Layer 2 of a small transformer language model trained on English Wikipedia (9 layers, counted from 0, width 96). Numbers have three digits each and are written without spaces.
In attention head 4, each number of a token's query or key is one row of weights dot the token's vector x plus its bias. A token spreads its attention over itself and the tokens before it by the softmax of 0.177 times query dot key.
The model reads these tokens: "ell" "uc" "id" "a," " and" " the" " re" "g" "ion" " b" "et" "w" "e" "en" " the" "se" " is" " c" "all" "ed" " the" " m" "ar" "g" "inal" " " "z" "on" "e" "." " A" "re"

Query weights of the head. A number n stands for (n - 500) times 0.00062.
q0 (bias 0.010): 439451670507612421479360605717493527404595493520614599606310362449451555593629386552503533536469441433557409250653656531475493531468375666484312511477497657637411447344442486700375524209397490403477585369483542407439524533175659439464679705602172590693446484449543446416378524678640536441
q1 (bias 0.309): 216496591467412748549515493588322651489723607580542552537267386593336473493402273177601558603500658371537574457504496437289799533601556587580538317515386455549543403577472413763433508575601467654533532628618607500585700536385416489362442363457695622404939570357529539429378470422551477435
q2 (bias -0.446): 494522871535577418362559381423373426554446527455450690648661311422611390478487391654798472416573365351289393483534407383487513432456480756510476568458367382592490446522583816412545434424493519436591434451571664497369576458450506543303602497513523333620542531477491558600460611585452695640
q3 (bias -0.505): 563563478668354522463349483486308558304260200604604522529479519427485630425511445454387641469271722395604561489651652478620399369393748493663419728317511592375595641575407539492561467295318543511293289747770392596427500492429746500315550466546555657500536455504377627528365401542438687457
q4 (bias -0.959): 579254553674469378452893314564331552530261402704522561539463474478460597644285487684504462430522415526462466719479575331379650444133790262340404767466611517469350622283633694495486452762197462423283521407397407450450417500607496504340707389437744385552344602574257550562273491414629935568
q5 (bias -0.606): 537455508577656598528657413423169566305504869692428555567593528305524472642424702677633337493595352527427481414597540484641372691549508738367550606343333374492516470607417542659484354690524716488556699554434340422526397533624405676409557532372504344597356305783651693187396633598603480606
q6 (bias 0.090): 409592527432425657543743370441638513442465575380429536454544366566497705597362490567626510626446597402785543556421355427486497500424421547471451493364379633583811705516636514436465450594514634255478570496461483507730540247524442665400432588513384409632602453550500594285551646507416635696
q7 (bias 0.315): 611381726549408570402418594241402346424522353462705419473607441442508543245489358332403594556437504435496504349515295481492611341585512551609464577500599188488411740732533376737537602438581263607513507750738508798640657785520545391379462199403633551496492456484444284670333372626545387402
q8 (bias 0.556): 539471697616486902296442484404388691269484424619438608483426562453632514364556377614442507526654364406510567479542593699479584446595598431520575345371390350510613386411589744569305585471507563493620555471447390489410466619444582791747523548624463393503443516340428400477535392504328316579
q9 (bias 0.150): 448497589546403496394445463414581471536528720329389504423400633685649603493556504608336165542504315824354313546430400518384489613466427596620386473454433354573382465375704651597630361523485418174605476531529411668438610601653642515681504541535493225333456524467640764278478453534427644638
q10 (bias -0.348): 510542590557430322469904379714536379573516430590458476616661611605681545473745590503381566536534334466387439532507306554637311422653187282517513599396733531476290530443291417788532407547440581527443556412463545468532541471532503541586308403408541514446456574479470543682448486450489447364
q11 (bias -0.130): 480614522529705526530560603225500450624398591596599390423669582568600612604228350492526418528607367550750340660264694585351651500469343746533367487492617573722225451438527446441402504312535701287806626514504509478363380635831281445661649587300739223340322532555381603290265742438451500710
q12 (bias 0.330): 632532531566549582565357544557325433437467406556693422619365686733510576255480575591493339377565449460533483397513359534319393419790456242487684405517593391371436588497715446558528616407465347280635396464570393528545438655545616605572500500500398690375699650367660340655542503514525408447
q13 (bias 0.017): 524440245392538667607570445518543573478397330428377452570490563405410463658536653422599696556377771402313638562465560592625398526366639437461517642435286437378454681475469363480508574430156478794214405740449504198640571324447708353572414631603433526555489660604401697581568463600407481332
q14 (bias -0.629): 455533461613526401814620436736379564651426460714604624659719617419539348571512444681358628386487171343622538361533339274544487193353436600512370589441609457565446364286667677592608582563540260504229562619407513293569543409548404389246417308191758565338321690582521869512399637715667527384
q15 (bias 0.534): 446586450430527504677285280548719441449453400257546312455301443567577584272733508532342387557542345533540593480604572545469433579865425470806517281555401583534308446463571277311378610397613396648575489665715542405628341668446570436507423584540470473605751557496486461697312395367516308566
q16 (bias -0.143): 569458657472571478617424482290393388540467629522458487443658713434587710614680363485576609578475401547518348635497401635393494569549478455378648408555439636506346406288347477443375484447591481460650693214364554553467500707339466585460714574367576474591456577462539553425465362592477536613
q17 (bias 0.039): 457410596643793289328535516462327579636473618534301486545609535448543323602473564436301426457394353289473573460577528646597441622536305461574468645428408454752464513613585311537687419404391352607554480661407397636414271556317459626412558443500269254517403579518651434683425584496400533683
q18 (bias -0.666): 566493611365593277628624277447433482422483489546563547347569581565578419571514639608460556569368469486429496561347541572552274283481619603539593591525555624449549437489255639512660266826379539339395514574600389530490698481798461543412475216441325581302261397704395557655389348417335678444
q19 (bias 0.171): 651745559514478663388522420458392706862344651444401468302650380500401482444437627479673472565595512568482393779541617593478767686350565515448384466630610283525346611672519725442689533413489337642352662435287522515521395534541458468455525416386417500371547629298441530497323547477390481587
q20 (bias 0.706): 303451466694465530521606681533697433574443426210320508386288590605461590488623376638428598367671468579707575150767530685296834298689395521705430456363539648720491463323594276405434398268741550379748743486454642598564338706413673622574426479675432509412673420411415190472509428443420500418
q21 (bias -0.126): 285456465455677396523465361568526447717559461530737753584598690473527240556541581625707404599577629451470386596331465550697466565380397858415556492492457542323700552792468805348870604455384406538500518521458410319376403671378324573418534336448369398359359388500537496405323435472520644385
q22 (bias 0.393): 402485471595481651478487515433433549549533417497326578522326538404484389427566409530519352334538568617689389497482595662490540540715429443503316591399449575566422479454895705387536450497529558571697608366488255382562554387465348597509600535515478312639450579538500552441676693617470500382
q23 (bias -0.333): 577619469546428422662422657632601557398597500467503473615701408413676346302369445581611682417585558603335700493632521430722480557395614582415481633563586480446518464372546697486380503425581437633142416392566538298398592339642621510435526349474436390379356510612338571660317436662596496578
q24 (bias 1.035): 354637339365297858584147799335524652543700292359354268431177455485449731331577265424450643458485618671892671282377756608286671539675766380687373294500485500465644643394610369468199495385973330281637396558622601536674405437373577549687269550709599656303638430371610526458642337412474345582
q25 (bias -0.242): 554346401398510375483433503299520351769364552599572493678551578507534473500578537535349283561571544347388520528506630440583318560374440432376503601467360598443437477608617707554549486567203540722411552367483401281363514439721457466392569760458615438527453392669439500506173628458525419529
q26 (bias 0.777): 290665283363504480633460582524605662496508541296541428552276533384443557234710614269556655446504535433724460273389634568591817520826460301624659321390602283403487372672483572534374391386679370461433685577508508188431447602537586348481391533500476631452516470327427193515545572353784400364
q27 (bias -0.273): 524246363393452533464369442550327435447307381724423569642624758616597563560370559381747454611375649346532561569441548507515224543424594308482533636603559533511519626433258639516328237477643629643637423500504385538635551461634489431345302474395602693457486661536633618687348376417523621338
q28 (bias -0.460): 480673538420698368496735450476476451364456508242588533570554446525462225508428708421446436735504651463331537664402604123462252447479635433560439260657550748434560619460452439614353782609192468536295461496557462556438396452513296360232400538480360596492631488537702828480517591874565676292
q29 (bias -0.200): 600414556580695527277551547244568462614474648462294461367493397539393579424481441444410398437583336535340423500455358469352435465508531319428650617607397293641431812530348302675463637442540538266535515304512171659725606570612534527526727587597793563751717650336594382400281535500393703413
q30 (bias -0.610): 699422381462599219597687435584496584511306440508653616496764500434377363421384641429469639397696446435557569220626292596632366589569558257455536786728532337317375395572512389591427512627476443382517652384336603589482496734397296403553496303500640642496527318523347594714353550504463835504
q31 (bias 0.734): 418544435336500916381546441295580630438702453398509332368341408473323495589557436251222724400468815590487460505470468468336864649638491781482487268696213491468619487504558206568171665164732585652702221627460838347461564447486376595522650556640509597626686393432474481457514541153457566602

Key weights of the head. A number n stands for (n - 500) times 0.00055.
k0 (bias -0.039): 588544634357492477357558356390436462462448714489508535198489684462563328372440348470380496393449567840606508435300461385615378508572262750691358568655606221337371765575789709277703469508432416508487463574428449642427691508682560423583447449511477571535177376531511597474417620516455725530
k1 (bias 0.251): 466545595560496370399641466479434393774632614630493590327606398547526599447594373552475441383562235422384553406665526314278571522466210471500530380281482641442402208627701580296451511257829422500648631346454566504425565691326577554605584540690489306432446544572614523459401424410454511573
k2 (bias -0.231): 601474437534619431655500446463597453627298588651528384483552458408700330480560680480473447428614392415641642673562591309553690514761462549656525386403378249548482632349562748339576583359322378557371385438727507367493469445440530569557467315414524545589350597490295673660388541625620360430
k3 (bias -0.105): 556736444332552646571465398665424434737703492431643375672171405648676492298360547189731511515409741523546693566429524461464415640602297488462550321454401418398549394462190272559508716743589408600634688588435528397370464521508428309481424444402531532329449526527391447664660347390517516287
k4 (bias -0.278): 666519260464674370691333447659626472528488259516521690362512479589546410603567791535528629662782539336460860487488393254713248605585367521579280390357545606398614520745325444673662577359551572699302582773476471491535627577608386577382484339562350665250460553606609619577595520589504437303
k5 (bias -0.290): 582410564679656182582571649538413334614470288515496594696718441558408405511474709328555458601397800376699419496511559578540334496341379492731586667565723441406431538508467388600779697463435523685249507291554572315708350425660405180591546484729594564554504430563500582388364348386537533322
k6 (bias -0.046): 413496467520414299267552541818527192422542373531553488684708638544467395523477367481688346728597375374551717588305666369595555488333484617744673504269451644352425388395605487782718460361525500583584427338559561659553516500402660652547504423446364585440397538757381282546230372429217338550
k7 (bias 0.356): 676726633481621484449429357477381496281386411724588425311448400418456660404534608508532549372516491644766426979530300602455562496356496332473489295488356449694681226692388400454426476741475318477535504546597592467384655655508619465523377612402607079359457559464436430440548354525666640634
k8 (bias 0.183): 507594554652671397569458468411378440463650628381176557470644596413345308515419454595489445319343406530433466488649438356605537432326330508562434824663403485736476346307376448500659660428338381145311471212537392540273416544340500720463434570431614295647458629687551520363477549421540575537
k9 (bias -0.241): 629433500435436555621691511764277623496395540611445516804695393597420362709161465578547489496645285492348431476660571442676373426468391524413421545557456664625488556466504682334749700521476626454405444375097488431467469434428310446266644437687465389604314581570260512474404582500578727455
k10 (bias -0.210): 269582321361397429451627399397540530434309446317329660451486515366389576482529409536485551479368633330456714453400564403454592522555560375413576551705454582762695435675524631372414880500496449540347471544441721578415560266439347448304100553532395458437496539440496531731397481644764570493
k11 (bias -0.351): 613414558296714475529533420596409702412386391745425663545624624476471442616361446500516421644401416431228415710606350708757322492419386546480462564215725512369504583592275435793625286517190472661382649390718300625446326530231620484333432504531336496447382454463425423543366701739582743635
k12 (bias 0.313): 464593473504554428489470612364223596584598665287527433451425629578485591665460443471571529414602431478555489689464260302689511526516451683449687453493294466662610221430377667392595455872527452319371403556371446386300504588431463425493463401435425248694612475255355642328719737316540477504
k13 (bias -0.072): 374602491629303311461273353483367572308451478329773198303395483712570587417682448381483698419474694534629530370553604645496744432349398305545582416659748509599620409546311468609455367338451433458609480509450517478589685332592467261641898648504521844483479544461734151610653333384595237562
k14 (bias -0.268): 546519261425512427387512541575473520701313281279848218662485349319541439626434557399601648531492640368393464546500496363521484625588375484414500265152783528249605566555436333457415662445454353770433562681416586657523484599359488597712331619477488496352476606472640610427364399740722588210
k15 (bias 0.286): 535619664550339456452496548640205471529704474568441598409541718460590493625383467539686288340511393507475482401545344729305673587496478737408587451507511375709409616339654640828270438566614482522634546414460560492445456341564528577397656307581460485620711452353458458218661471622639496638
k16 (bias -0.201): 638264466487334490459456626540441520480549538530462463591663534581507366566261544640524595584565482310457400571536500601354376500454524702736562729536428463585648657665529342410699435354314357483455357482677597496539538331680516527392428462344609469409557328503448663465562693733425722608
k17 (bias -0.249): 870511736218480469794593522504608340323418389500652500643515438400594617410410667260604411416414471538538603435511555504559492423536588629485592564334531388469556615496614737323742597500624549212504426302504414334452605537488609104545451449522716394458531435485500532672295488609772368556
k18 (bias -0.261): 511571326382345688426356569603689519614388404439681578516533512342230283538380665552714511652445967504443519630440492485644504635464457394541543601759496387426605354587553413604516738467536362588367437525638619284470429207372322585557394362709597722623624679555425435711544725504418561402
k19 (bias -0.053): 496407599489591430780438442359624485451455421694327241632577547612706528462752539634457582548610345454451511683355579658436550782460492649492653835132409527446561444614349533541472477631274416431650608666706421354566488607329655419485511484534632603650577281488466126518552671443451561436
k20 (bias 0.255): 565526729526559596232783486410533511526471734351353607363558415458796423422385276405405408446465347508474557548303322424527425352476694879260416619444360527894285570351524500614544412444623571462656405476598679604373523371504493508500659616383443356455485629546683540609426561568432576622
k21 (bias -0.306): 467381512454548508434617601302602557269530432549177461477529256577373453299492500340539669415539752408462496411641311334740508597710763370662593439435370547165464444545709652483496348557734550664436563421611417704507578232603591411410640749534601654635647653325407451422651516407484553417
k22 (bias 0.209): 370773791479459682725464561620286411539451485525471460511756559259559624539507529372536573559310375429260396443483408374459479471534388613441301737698555641543402559394462485461697489538534592411452199415635552636253580446496405637528602474406554511493439554634677511552323493406542421689
k23 (bias -0.194): 363507384548593534839538327407651661274504768545373402576256450224488419570529416606538335645481738534463605440347369424398324477456579365618392449485681340470714624463536363662476687584441366560609434804549612631630374492333522303529389481609572670391462636500577404406566492500604207379
k24 (bias 0.359): 301648744655430599479513675471371766396640566580626530517492435496509613387525284594264273626383384386534479742480591585363492419304312739363591589416544427814402314349572364587666461577567416353898500445500343675301487800540579662579716735348629112474381516564516343317412757379396473492
k25 (bias -0.347): 268599594522413392433456452529661420522347398800455622533406627463304451569339541457692514377392676453565526384362470342572620467538640515657368535818722419370438397550613594413701169368416467449582419520424511512507448288504658371586399455291348628427551594519610469697768578404675473346
k26 (bias 0.287): 619596651695337585348504569217539675450475432391500485437444545533466627587479276457315404257519328485677511813302451482413591471477393706629571569598447459608512418417558355492353556399592620515803571472420259678290571433455468533504482741688415523529518437222571457373602219504445527676
k27 (bias 0.118): 329700419696265378466408718676671562626657423729704479395298593346453614259391356420241472432563572380561661364584729425478748708487442360549504213406547563521692496426597336706605348381587603496393512442607457443444479243384622250472264538544437385521779524353436645723598701456659251370
k28 (bias -0.147): 504420204451232366454350488476476315528300381561424442616339765360322643573516576620446532453546693393614586365532681426607500554539533441580351206240715542400604424301500628664064659443711696525454635433418686404563534579308714363706589441684562492224483301508596513658746550327390530609
k29 (bias -0.148): 630413564687466387425517457659363176504580841378344678567398702467368428423536492612496592627555522545472549674349428736765664562266723256359481422537508429396574235695482540447535726496435749512247440611451479317500550469555585363327884225508404339669463426446560648638530724578645678492
k30 (bias -0.209): 612281303519355583733543555373531523723288548311352763405411548273452600604462448587457686598532815383619823797368404508601418590594531420546612398458528488579385625550209233672376575388659333709579326702508464632732564579476373414546404424489500484457563385366523343579516567336562512366
k31 (bias 0.334): 584560721525699430308470493403432671536666489727448661390357522591673459486265437627434525412311257264475435635486437419390649376443540362717480485349485541511262418522550597563319507543477486561740676398420421593640478629741529683479639519415552365580526490574447292381402662688325404775

The vector x that enters this layer's attention at each token. A number n stands for (n - 500) times 0.011.
0 "ell": 617396247406461367555495528557622301530186314576414401528521619429457486653508642496594599643578724521444461431541658491568479560575589346544337515315682605413522643641382373477516449321489449548261568506481625543489490391453497319627378464524535735552486489502498580673495479599621570075
1 "uc": 606410238492437450655503589532587351511297391583380442747543559433443486515322720580725503629566728485450476437474600297479415612532446386556420407473540404276574632708434467484736495341510524783245542418520567449611462439436443359584411402569509851382491558510603480553476501518607545142
2 "id": 540330233361525402563477554651511330514342244470423374651537564311473469557464778418674621678549829469451536454509526494625452676610550349543435359402564446393461822651428512488550528269564455661323492450438579430582434363458549330507434415584431718389508475564541562706462567592612565249
3 "a,": 514333287327439445518530506573603352546347328491310512453466582445499405608435773495620532657524828446516421344547584500679420734626603369553441341446565524412508669529474510456639565304514397676366593593525580374644546281456425318472417442581416733460384566570489435776407513586682494265
4 " and": 479312189274436496522440553623593357585444290408410564521451566468433496683391694431614623686561849481400544389481583424673513741630599338594361454416612474277496660631426460486702555321507470616406576449498564361655460406440443425551384469548479633441497531457524468774436447539636452219
5 " the": 546381220316397487496432499575589331552354401427400487642511485458403485638429707484608571658533881465551634361507595396705533573644537315659390445366624563383444687650376482427635526389496496686310634466582597389615459427388379347542382414599508661520432483429533525774570386494578401316
6 " re": 480406267371465557518409564574616279606333458523370408594441600459551413526412819457569722673583775463507598323462525330629499711584481324545499485432586477249511695623488452486647511396530523708291474514604574425541512357267444344559361433562557710388505565473468510658576398433646483237
7 "g": 489448219371433508671432512552578351516412323484432414661605452428375494568426859392656535544545778478476547444487546407658382574616493333576511354451558415396542646681595563483546583368640460706264531516419633443598421383416494352594335361724440788493547476500580536741368400475594473168
8 "ion": 540366211255402517636367569577589396615334249506377520484407435383500543549425717497690535638593803424460620482432499481599332588575527339555460469386549462342529676646442506433597549343533433706313422516546531448628446488476406318613391450633474878426571530459601536762541549475677472263
9 " b": 515371384402294452646489528447574331553304294561494484563392491454394468564493868434622602623545888483435596388577541480693448658597493374624405390521539510342477710660484477464629565415618452713379465584557635376717436327378446319550335445603503692443418511373479597617449440452565449230
10 "et": 539477182368424485583384435457469320546224204550374405649490498334452482444403741488615511548553823526457598538543620416613426641646549336580441352514546407290552650638448410449592619359512418711417502536497652365665481495447584340513374425625491822483453555587575544738449520453604483404
11 "w": 540386125492470554583419505500487309453371327497414409574421473393582391431450783437681646570643745449526635513522543402646435665635572386532418376439616560287450673666456476494553629358522383704295492569408601427718494403384482305596293468671450728502493559494522550669420436459647437348
12 "e": 459480190301494539561388537605642305552418236505376390547369574421492464455510760479662574523509798458481657443515584516658435663571505433485550369429536396307470718643390514441663575362540473738270563475499589391572448400345510374628312485591480852498515447547530506756475409471654482277
13 "en": 512430200372449449599399439617531378592395194469430344606505506507462504557466630452702578567439895541532592375431580367628421638600458400592439285467571506346475750694453517527603507321633471767219500480447502369632438473417477389624406394690483828436511536584547503668454595442578448334
14 " the": 529426227318368498506409486571573347545374399407434478618492474447401477598460690488598587636520911453577660329502577391694554582660522311673396411388621552381449686636379480433615522421515480716343620500589584375644478433375387352554369412626502669503441477421540530793595376470577380330
15 "se": 460460223335400515567432537553660470543389294415442435590433530335416453442433747413770565572529692354569656429488586446767320651568593399550511326381573440352535646616464476485601535341515374678275550576571567475608501378414518371586343410729556845460560459509616480561487391519621451265
16 " is": 505435144337398380544426470536541352571441339369476417523450531418501373546448720394610651698557900388388552370476574383558415637560632305652456402478603584270516729522497545450572581298631430692384577630566522408643535471386456321660412415672537640507446555448476507673568442460655406335
17 " c": 495466363402320470592497509506522375573339357378463366521461534542540465627483785436583617548611881372515610352503563450666489725551484341589425350480541490333572680631437521452580553315703419657294464572673573421741454309331414280548317445565480699473457478493517478740561450473597479272
18 "all": 557397193414399563557364587513527353472350300487600497586318367348464518534550731416707522570535790487525538403518548359683498551547531413525416380434557443238562656609412551499611577376546378720376498486455622346747485492502503346569252455711405842413517552520542462801521545481570510328
19 "ed": 485407277315398513587344562538650433573387210545433347560471478381424543441486680456634581621516925546434660318469520493524431665633554357609474352439466492363449645696416469432612536466595387729279444604465517391680545432346503293528378411689406677501507599602609487730506486524646467309
20 " the": 514438225323354500505399475560579362544396396389452478604492457443416491593474676497602587622512926441599663329505564394684559580654521305680406387400621558374459684600378478430587528433540466724363618517586584376657490438374391354556351407639511667497457462416543527813611367455575359347
21 " m": 527480334420347473624475553440529374566368265455468348562488462553471415606582751438646616538495930494512613283499541404705482681560503364616425378412568467381484608670477505479574530370599458678369527612630539387772508375342437235634200439608487723558505541455491490632552423389525476306
22 "ar": 473447209334398571558407605544523369547472364567495497649422409394467540448472580380692693497467955528585600366518519454669463553592412402578450276523572462321567705616395536401664495363535406736372537546512593441696399467423426260640299403542422840432553503531564509772447493461602445321
23 "g": 461494224379391520650410488536575383506437308454468396622571434420379508531469819398662545506526815470516567423482523417626409592615478328596516324476555416395550631645617571483496582394685426750327526572420630430629434372406500364601307372754434807485578455495600514775408378457590433199
24 "inal": 489598090346397394510385491521631362564360262422444446501579415394584458458429614399625451622560878535465616409423531371599415695616546312628427399429574490366512628663471471450509525369612387797344513591571528420588478489394464356637401393633475870418536574491641533627629552520616489251
25 " ": 520458281256343499662561535520492363618364279401487414476468553434498438529581716478562625606557949487514517314455589449657511646641468290534493247437494392444567710523473517400540543417569449693432489632532574446705555403312508391530271526613555766464467412544474500742493393495625500232
26 "z": 496417189412481487665403430510540396563450323485502372584470556493502463433514681378721677413461887511489527296435572400680378607618538448527418266414556387421544658595548469488520609318609421762310501592389580480657455455490472365481309495743448845468588566515570440779495458532576429272
27 "on": 556414164379463423504356583562491424567388299435338362616491443413593517485538732491585630505487938505616607385422627423572423627643472379553516315497597403442565683641477501444534496349568371816426485609504556375625498339427431316552381288615426907453519464581581468641564466476617480435
28 "e": 425514181305461545545375532598643339541442221484406372519334559415504479416547722476667586490490833455519671438511567520633456675576488429498568352448540407310477696613400519448613570389592448771332555511495584391593459394332513387638295498601479868489541430541541479772516393456647448284
29 ".": 400362360233441470610429404517562386588439220452501405412438530374525342539541705575604610532518919490477650282486558379623503574635491321609431431456556551441602612509481433457558528389619437797454551616553691387651449310506494338540264503641513697418540567525527486784460389471640457329
30 " A": 547510091253292541526448496608492342563431401524471440566434405485454530519604695526559594563528973446545555245473582464747486672616544422681493329491513411336477659565490463507527509471568365671325571547567629482613504348373380444525343492519524740427495561368538441708524371491655416311
31 "re": 456436312366397634502305590555607496537467283366507345603378517423525466431483675520646543560494813403529694430459567430686465742596478374618556384501620441388566750569413491485522525359489410738325510579393603414624524359375424304571251377623485900368503494524587519622534521404597455340

Token 5 " the".
To which token does it give the most attention? 5 " the"

Token 7 "g".
Which token does it look at most, and with what share of its attention? 6 " re", with about 30%

Token 13 "en".
To which token does it give the most attention? 12 "e"

Token 30 " A".
Which two tokens does it look at most, in order? 30 " A", 29 "."

Token 6 " re".
Which two tokens does it look at most, in order? 6 " re", 5 " the"

Token 4 " and".
Which token does it look at most, and with what share of its attention? 0 "ell", with about 50%

Token 25 " ".
To which token does it give the most attention? 25 " "

Token 29 ".".
Which token does it look at most, and with what share of its attention? 29 ".", with about 30%

Token 23 "g".
Which token does it look at most, and with what share of its attention? 21 " m", with about 30%

Token 8 "ion".
To which token does it give the most attention? 6 " re"

Token 18 "all".
Which token does it look at most, and with what share of its attention? 17 " c", with about 30%

Token 24 "inal".
Which two tokens does it look at most, in order? 21 " m", 20 " the"

Token 19 "ed".
To which token does it give the most attention? 17 " c"

Token 28 "e".
Which token does it look at most, and with what share of its attention? 27 "on", with about 20%

Token 20 " the".
Which token does it look at most, and with what share of its attention? 20 " the", with about 30%

Token 26 "z".
To which token does it give the most attention? 25 " "

Token 22 "ar".
To which token does it give the most attention? 21 " m"

Token 15 "se".
To which token does it give the most attention? 14 " the"

Token 31 "re".
To which token does it give the most attention? 30 " A"

Token 10 "et".
Which two tokens does it look at most, in order? 9 " b", 10 "et"

Token 9 " b".
To which token does it give the most attention? 9 " b"

Token 17 " c".
To which token does it give the most attention? 17 " c"